Layer 9 of a small transformer language model trained on English Wikipedia (14 layers, counted from 0, width 64). Numbers have three digits each and are written without spaces.
A neuron's activation on a vector x is SiLU(gate . x) times (in . x), where the dot is the dot product.

Input weights of the MLP neurons that the questions are about. A number n stands for (n - 500) times 0.0025.
n5 gate: 573587481576640641549469605762381432480510456392581508468538398423567563638402694546506634387476500468406298482600551465595588710512462410441756459522538770287346346508379559177317383540655457
n7 gate: 401506461463789456574544523569562442388551614386480615495628441591621336522382501586231406532468404437600356523390387267568504455677378568543854582621530295428587506519547480525626538622370281
n17 gate: 305594479550441632643476616506549199427421454532478656510487453511351507421427495531599409467190455520658417355597438333751522611535523572866380583575243430336526477705555522533544508446724543
n19 gate: 611461514478427377383509497493554271234394505478708702690334449740443496337528794351600532556495981387571397325399262589447437569610421443424293522504271574361476495436617525420304400497526497
n20 gate: 502332557548555528474665182656392395270303653449623621459501439715383458515445451428472575403545619342569408337491415401754466267714450371436437644365510622450545433404581477371375195789619485
n26 gate: 417600418485422807427526522630631654657587491413457442643647474455804616486521506557464326666500626695550518206506343299453576549629352300365392552525510570312366486433589549479491682482487393
n29 gate: 517496453383332745568379406606575377403421681412539777462612429710428306357458528424590466676469527556584489366541486416522519454505477459626453437575399666306401457362469300634399616485701263
n38 gate: 381541528267650488511519610624603417461475406575828577265804674408632643458548803471260344127443609557575348292604301424634308526483386288616472341610616663498337504544720539636482642514507315
n40 gate: 319540512571643489596439333674512553600481383591374591401421493477345536478605613595615603717447632590523495557541510558380402527630389624271580605478606467557383662562544301544391379255517591
n44 gate: 421595632346431501532664327526517548504339429484644393513597387740352562576408569444362490352517601417389462370514114664506610501684648304517670400575299502516505567519651422393272564555679429
n54 gate: 598539472346495423544536318480573400389719444389586523483424391598498589422480579590540404458391482583703378427525443503571725333472559505653646223563530592451334638282378642470636500478418441
n57 gate: 504638341636624494536426452637604460360442555405414476360651343490351505674458549518607405414628771571366602619739247410536536524544496411641449448605600506339529612485616452435357613477477536
n60 gate: 226530710566582543626416442504579557574474632497548348402447495563641468473460421484680579341622571305362414381562443706568536571554471300672427525545440368546483504643646634566479565594488506
n69 gate: 411456483461437821441533462437535468586462428633584313621783364601542606564700648584160473626352491363477588355520568509534683475482465432514576274565339352665426599389556564299613585340497431
n73 gate: 633527545474501480540574309738409497378630431430641518538420568464635463617233502734253508416478544712537371519518476450517574638656403555610775390583364441634426466506464572340575575584636287
n83 gate: 331359535407733665777456609493516400373491492454724443378763504542531384538563276569469549383627652466323529454442446632303471450605577543800431512532540423534402618639491362479423463641505536
n87 gate: 442567515382574615697505401449495474483526428634610756285610541584652641283616362305641495570323520627443422219618339446519518662432422544307217535466455654543230614486364425353350564503452441
n91 gate: 404588385589516521685655627500654608412638463282571338649605658498297688397405511547692544494476356542365274477571464617472606566585348578577393612604311514685199519496524504376573668496430664
n96 gate: 287432476510523701535553411533502296423262297494758652759496560753567392465559638519433585296594542545501579317370541456467353542395362590571536476558368508837329624464822622396466684438408255
n99 gate: 472649434498283600588559346585602568304518369832601755417633541807751569466546556571595598467538516572367344502440579525644417361533588515481418555443628743653447647418508378555478511396596352
n109 gate: 570576484590595403615443538592590368515580425323476559533387690450541542470473537586656565492438798569579098432479429353391500389535465416569470497592475472446295497384429441531478478527388432
n110 gate: 453733679330578675476517527345284412670489572609508575552434349647335374533366618461330574523419521641701451374460410295428661620426556495338524369505595322545391374428350423407600508435581461
n112 gate: 443527636380489391501548322694401448276290439659492475376457422565484522601456652441556484583594500442324495461517545692584404419563351439468454156536479650405612490361522560643606639641592419
n117 gate: 487484541373450487554591576547477409474558399384731428531377441534363361518378754506589570587586376625566397502615453551449555371428504429533408490718570437462346595435351411529578748376579474
n118 gate: 529570556411606559743568423353262559536649474621576639441642535536470393495388361529632591307473490499414460410410534571436633554661513509570467324632571534572508337413572544485501769346472525
n135 gate: 472652429554525470497434289447422561392753451557484571287569368447505646630305628508469437598589477586349414615392438292662494464679509525364521406706344532588237475595444397391536654468522513
n146 gate: 462569570529723539432432466580531456422480792603564559673777496554421576517404602452391705435429528487567344311486299427482491564349427657395473513632151507357479405634522392389410542485393633
n150 gate: 304506501479516570455561489534602487262444592256627464658475467541275551323408484574604675451602479580438372489678506574726490537500262592281491398423421410415466573557608406353512629424467681
n163 gate: 568629641502605554585449606730225499537273449504347533408532349494261442424322503555525494590415581531282381553566505627587472407727545418496372464614525721416258602432392492413496514658723528
n165 gate: 339513704412320537763426483470615350603476245376499324533517413478543518529421476490510532596452679350337491512562483557661515587801542543338447485616385705489348341451502548352415421555379439
n187 gate: 318732630473473450619381305507638428385488721461605554453650504550444655507675672415572627444776353535398630657639406736661437659546344542582355505463445604486400378357532500476542812611657378
n189 gate: 429531342483518813667491565634295557387390495496430418723547065548413532576614449663431646366328469600427592354394349695248504509467430382475535434523477553675506403449526445451231281479643513
n5 in: 515426300575663565601264478605438438394496475508390370637675676499411465453532595763524474464606465530368688541586371635549609484529596626535585453501459539441521701549506705483398497687616533
n7 in: 472382531526666517712672640495499478403612684567514416445519313422431437387483438526444589684399486517553655559362451590392513450545523313452562418466542326323333620551534598422481390590535533
n17 in: 492519866785323541394482474390604442511313425646612496543631472419523533406511590359534575509604385503564344352494465674544405461540556671651394437257740640574583443532451702428498364662395695
n19 in: 521484558518644396631281631485615422594287570298493682665553313506627556426557442383289610685337539430698459469507474522563406470383621608671578361245508384448354535502443683540382304708415596
n20 in: 418534402568560607503552630440677410485482442512345539565383457704794557456529334733361418508581560529487531533509585514571641504609446635504469333627560516612527484527429736614578376482363481
n26 in: 475586604442475642659658522467350503573484367537366508583354607365577639553606377629605438565625587538477681331604363526359502549704469529402333559329652557431451525558476472657422475554351428
n29 in: 389578474408621407567625680502671497445430412673482472622592490688684504436418268431550406638561450442578367486444425407409588669488430544667592576571640398486613545630400429456162405451495454
n38 in: 528181556662467315626555378315566562438462539180305336862670483480571365618583747602312457505459349332481533520635499526283600439585701582445625570461312496505573411457421408506641500475586496
n40 in: 448458476457420619451362538448610383490338519481557429401439410558328503507557674718596621521426422664513499422631438549406535395600449569626619563496421437525635439329356469556370685514389566
n44 in: 528578584558540723614612616260541510492465505543680428449559465452432674363482746667373641634402453599646587615460539250508684580309473490248375470375538503440439325409382515587658630532523529
n54 in: 552533406527398715637399600597531468657525431496547487546375441758645419531561404424364536481634357494676475584442409668581433436513463343409475592536422619671549696453467334774501637522532491
n57 in: 508531592626525443616633469413701520661593470656466424527560457504644622576547531412645413434536567581601568675483444409520404540321562474432573629441522649543428461652497420422619747470384543
n60 in: 573602418720632453573406499428645458553585646529603369517440339547326496463397583499419683605465552558621503586498621421639708452650473618392525498514438474471480632488389657556549529466580444
n69 in: 353643516530546419573318477509428387433442433384500470523532740565427815466465571351770408634612532466365616641416593592419508443533473505446472561709649390527684520529369390429686470559531611
n73 in: 507392635216601666418598461523307491494535443492330468420410375474544514479487482588576389416738460628525450486609464552577507588378447556466588417533672434480574575343412363492663545249478514
n83 in: 454464463386488392596555638407505391461345459434514432484490392605344573290579463534308545519498658578574587623623459374449541471546590472635428486223436429471455571434486542389449387527580716
n87 in: 527522414368446637504564523366507346465362370558300504459460313578390497268452440264532377506506591522464379494335631293558382407352448453551405552522590370475444539403430614595326352525588558
n91 in: 281455471315385537404639361450621570659460532507442524621481582509661625532486282614656349467440469480559611546297436380518547566551503423465501705453358472606608249444481640556429392611484548
n96 in: 580381526591382548480679218668458351390423497562586645494465674264618666853576444421539662488627405476370428514587477470417572571511451447565478561433405346616377485500449658408437659444499540
n99 in: 658425602537491599445607500608581499482459587574557451376604752496631584493634473613620751541505525537509558510366464483556612586469611430581693638343562436490712323429552189456570578448677445
n109 in: 526363327332525507763525454543458541647478528461538603490385566618477585581588402407200576407462329500486523609533335511411511570506524489470592529737334499445540418458409611637520648277356645
n110 in: 382492470634396380443518443505482501479419382644501577506533579662481492564614398402533531395407492261375508694523421666592454377632462475627565485527496574488572711659505558644326380822479511
n112 in: 405585614324568627612529512634683577478346435550443366427387668534538656461509609549553312464369539328425331500596523466571571514454692522529498474422514338600461403584432412526517585418431700
n117 in: 556409529346449515605404415571412727318377512441387500482570653250545426585578419570528505477515446443291527500432491595420401458402524598474491696546547424380534435833375648478483383585352515
n118 in: 506524539391368449479436244552666565513366506394511504524408607420378473489576621320413478616507699443421517505522412486516395450364633537439507599444524475255531363347599564347590682559428429
n135 in: 687376689421485554542442380358573441474493475376517456345462568520488444614668565455608528411505343427258537498382517546495575463524426447497520522436414566451472362493429590431681210634592494
n146 in: 512525657615475599523467282526428297417511486473575477508493511531490672450425550486586599596679411379530597434561631457418618332475572550444578478783385769470470389432413305695747511468500315
n150 in: 620508452449540531466403669538222480260553344608495343354621572628624498647531485634495523517529524781456589531484588521594502507560425643359397633537620375600417534409335361622572477459527518
n163 in: 467649524435630281510392559440596433537473335513406552467571601534356393432476646564485392558582558382438386554267448424564259655476471574561716552352477513567552521651409624327421570417295631
n165 in: 513494302479406589622675358546478404552489307387574457739367484606314556557493600609535549476490443533439554522415461509580377596558477467497592362522646571415635455596546677445563443767551553
n187 in: 326403448668574520264553614528358619357464361510192518402431528454664502518474490654473522584561556479323453597298498625391259392494486469537595572559544434446640574570506508589445423484536506
n189 in: 448493498488707566413546549467290309493581451553586406386380324475438521431378682575357602471543496555332497651570544332478547346419452687505420651424390517426490535682515430549532429542571562

Each question shows a token from some text and the vector x that enters the MLP there. A number n stands for (n - 500) times 0.0062.

" although": 421478628422441666385526442364442509611349370672609402382424589414514344479460669498554399570390253421583655515564445542473481681493512452420688317388705614601554628491350526578578497435525532
The neuron with the highest activation: n112

"tr": 425527498736396541607533497369638468521784635427579476744476507538445669355583405506435508617677548488408573673611565481423363677437641511436607553557438568574411351540506795541536357461601471
The two highest activations, in order: n91, n165

" and": 480542511446318533556568297566529507618454387526599399376411507518508557422440475411462384456428411505500534520680574610519379487275682446511486455409649610380596486555183643755573443447393594
Which three neurons fire most, strongest first? n112, n54, n117

" a": 458471540470296440420556554433587321562415508545676618432543514549530383357485409357565339540500355415382253771465597585678494408346510508500539536521641621388630578511522529614396584632465435
The neuron with the highest activation: n29

" period": 576417601475446510521491447315378457483573508569418459464501589378479566468410516553511657482613596385524610809447397517457629535563602382447544424549524521494547320460246504579364385642539487
The neuron with the highest activation: n135

" proper": 494449477513440449325576601413577618496311610534681562531633498485658434499548397560667533389614513397409563715563557538520477455439522375542524527596389674601640488453269635660378454783393459
The two highest activations, in order: n20, n187

"hill": 528519541442455491408587380498531536510484499559718554563411540394522455532553391409579800588644419347345597689443362533496577498538544568435547572516437445606699376424336623528490493642498493
The neuron with the highest activation: n165

"ide": 515464595602521421500549536413425513510430551476549420530473479628508478536488449531487731441459457449457555872533530506539600494491450655427510521404469419575511530443201413557460442530507553
The two highest activations, in order: n150, n110

"1": 584462470734353612540355563596532481604138439532384394408532574461466502597661633430505427709600611438485560591535605674560438571550395596563537514488655434444778292421397528650392455475475512
Which three neurons fire most, strongest first? n40, n112, n187

" ": 457414427524439580471580558403567555660301535522463534542436436497555476576421548476426502482453296472433693323418626613518506595484456689596443805484471537634403324413618564645563345563475554
Which three neurons fire most, strongest first? n91, n17, n189

".": 429399648478375514490506633510427487621383316597639513392397485349378503479504580617515576533528244434731728654474370350435416553366562568475519443506384556609545479542369416610311538461663510
The neuron with the highest activation: n40

"\n": 375576479562461447442425570473697364788444474534477516362518611432560596548410574569421656518375407590323662236513505511485435492429513298471492551451493397486668561435379518475569504465623555
The neuron with the highest activation: n69

" re": 433513413632558633541552494457622676555525629556617671486584536402587331469609355330545514460646394535529695445343505591540449472642375566665609532561864550550521420555737455550434543454353512
The most active neuron and its activation: n99, at about 2.1

" as": 381409482431445550494600325426333503600412603467552561359209556331535304568485549421495342479473432491677408563489492469608638554586565484555606421507841506488521376404305394400521614516374448
The two highest activations, in order: n73, n118

"yo": 482467479540527295408591628368430575459622513480498344536421636452531577503335467515462756471488478459479521825389538591503623435467561648540523556505581481546440480543337514502518631474502599
The two highest activations, in order: n117, n150

"aga": 503537488559514243322607639433329488492581562500614376520458507568433509513322476480506716470507553457448491768456597527477652502572628587485615618454595398550396518487296496538381562453467561
The two highest activations, in order: n110, n150

" Ki": 551484447633510349540513490351384528419560629577619516611359464616404456625503481496454699467527451554451565802551677660565549459513605691583519408528537488392591539552527627517487499487456672
The most active neuron and its activation: n150, at about 0.54

" co": 322560416684478457594588446493535504554529718491543565513504664468594392371531362499457724510681473496513817459568588669477533538586423555512570361602594580571659369560606656604438503508377471
The neuron with the highest activation: n60

" U": 387553525578539443576495353440503566544426643491565535605486507510444573529476381593449661391480526445526637744632750671471719533524570637438478419417567378524691541514628448781407470457418683
The neuron with the highest activation: n60

" independence": 539435586519408423507584481405504589657301564622565344460628508511485506600521496465425664428600593366378625666484401680421628588555531305521505465481412501506504441540248580505334483610425573
The neuron with the highest activation: n83

" head": 586497522562419693477557323345566482533494444575717614589559505337546345455601334342524710570574442543493506571248531391504520566543455417502616519341632539440653402572304448527412415618532502
The most active neuron and its activation: n99, at about 3.4

"ate": 501493629468464507440625623307406461470418554479548442435519570390502572448506474448508652397589473409466465725431523544432670482590622402558582546467490438530529470528155426517237521605468402
The neuron with the highest activation: n83

"cade": 520627494603613351462510501483649427327445518568577481493422746572719481562500292361464692752423507346588710585404529612564469505463588547367585396537456650591527655482571435609579559512396445
The most active neuron and its activation: n99, at about 3.8

" their": 379594406419378549413559683487561637573493424596578592373473519470347504531503485499430503489486334375387470725513343614648419464476572481576523568609466591646805602507355713612350260596365516
The most active neuron and its activation: n146, at about 0.6

"class": 378598553531416523480417621354548505519481501480429388305368518381466505543515514517506671615554605355337542728516420581551386674577471352517569496489408457564532439587208466545496444595484568
Which three neurons fire most, strongest first? n187, n163, n135

" the": 423381536475391485481579491564482511494446612493649531598617580494342426481497509300469442484496293351523388720596385566706592318396426551440498512549377636619549646405247529672454364542522508
The two highest activations, in order: n54, n146

" con": 387573463682539482607601525438624500517293547544476593447473349487541553638513337368607641462443457364638780614460396605644549522489466570494543576648637418535526426442726387594551446626379546
The neuron with the highest activation: n57

"es": 416525492499414383525469442390544722611429536461572360451618486493452532544572525422456637507458398486505635777579248526532567606445648484445575482338401530458572273415310537351429542563398589
The neuron with the highest activation: n44

"s": 461514467712452524373524400420724596656494601641599386703265331561423623468570372330335550547486407386472642662491504431521655416520520537467455467604523501421470316517570835439479574430441422
The neuron with the highest activation: n60

",": 397432607560451655438470470384536534620397410561586406375477548384631488591559736470322325427511311520592695639588526595428506374468571427442546438484443596615525464405225524430582534582572574
The two highest activations, in order: n38, n69

" on": 573469472457462663527474499376586407653393487419667513392556475556604498509438397384322427359445368546598596534582569601630585517230597409446467481543582543566472392551238354643512400455317443
Which three neurons fire most, strongest first? n54, n87, n187

"go": 370533428562507234527484552394532429529522493415365355506426713503529467463458523533399692497463558541476493848460469573405504639489464496518626584460654498492359503535301447477474588549430562
The neuron with the highest activation: n109

" also": 341585578478507534392374388385351695793562549588460648485524619419614485449538473350514426551467514645520372482560483480499380626486264416618754481428613688557479452454328645445534482400535512
The neuron with the highest activation: n73

"4": 488287475653449523393424590561562495478236434371521397521657460317401526552568460648345629479530345583489606696586559687434516533351453543516533671313523505571432332552438596495520353616376456
The neuron with the highest activation: n189

"v": 491573403721409506631485467325566431420710476407554470611424670350437596334596468406418569627569555416407600608514678422477461576370542402579506551401567724520436278629400653556503415603528402
The two highest activations, in order: n165, n73

" For": 588545584414500719505488593366661374679293450527703583384471528503529387490467361636501443553559353506577715623578724588705564703407518533393554502518533566464587558538419429526548393492382447
The most active neuron and its activation: n38, at about 0.69

"a": 395455473522426289414525569452569546496467580449568392525518463549498478494598449533431751436465435550504444781534504593525473345394553592543569607461647558542425509448207419499580555515511589
The most active neuron and its activation: n150, at about 1

"x": 494555501588446362376530591378481646454583560430556373524406452474436512556443617466536664454467381442372414882582485703492556490417523534503514553510437401540435440489258497469423425457565424
The neuron with the highest activation: n187

" which": 404513591469445475419563340477317425540466500576509395624419589566410352490415664478608395424522322513518626573617355575497558647500575418373617227491649658591786541587318653577595490427604497
The two highest activations, in order: n110, n73

" one": 421516290353430313400448532395431523523374544505632455616452571405593568580622503469605507684618486494468520755397604450600515488604518422608646506491656472476760323366412603729288442579396513
The most active neuron and its activation: n189, at about 0.39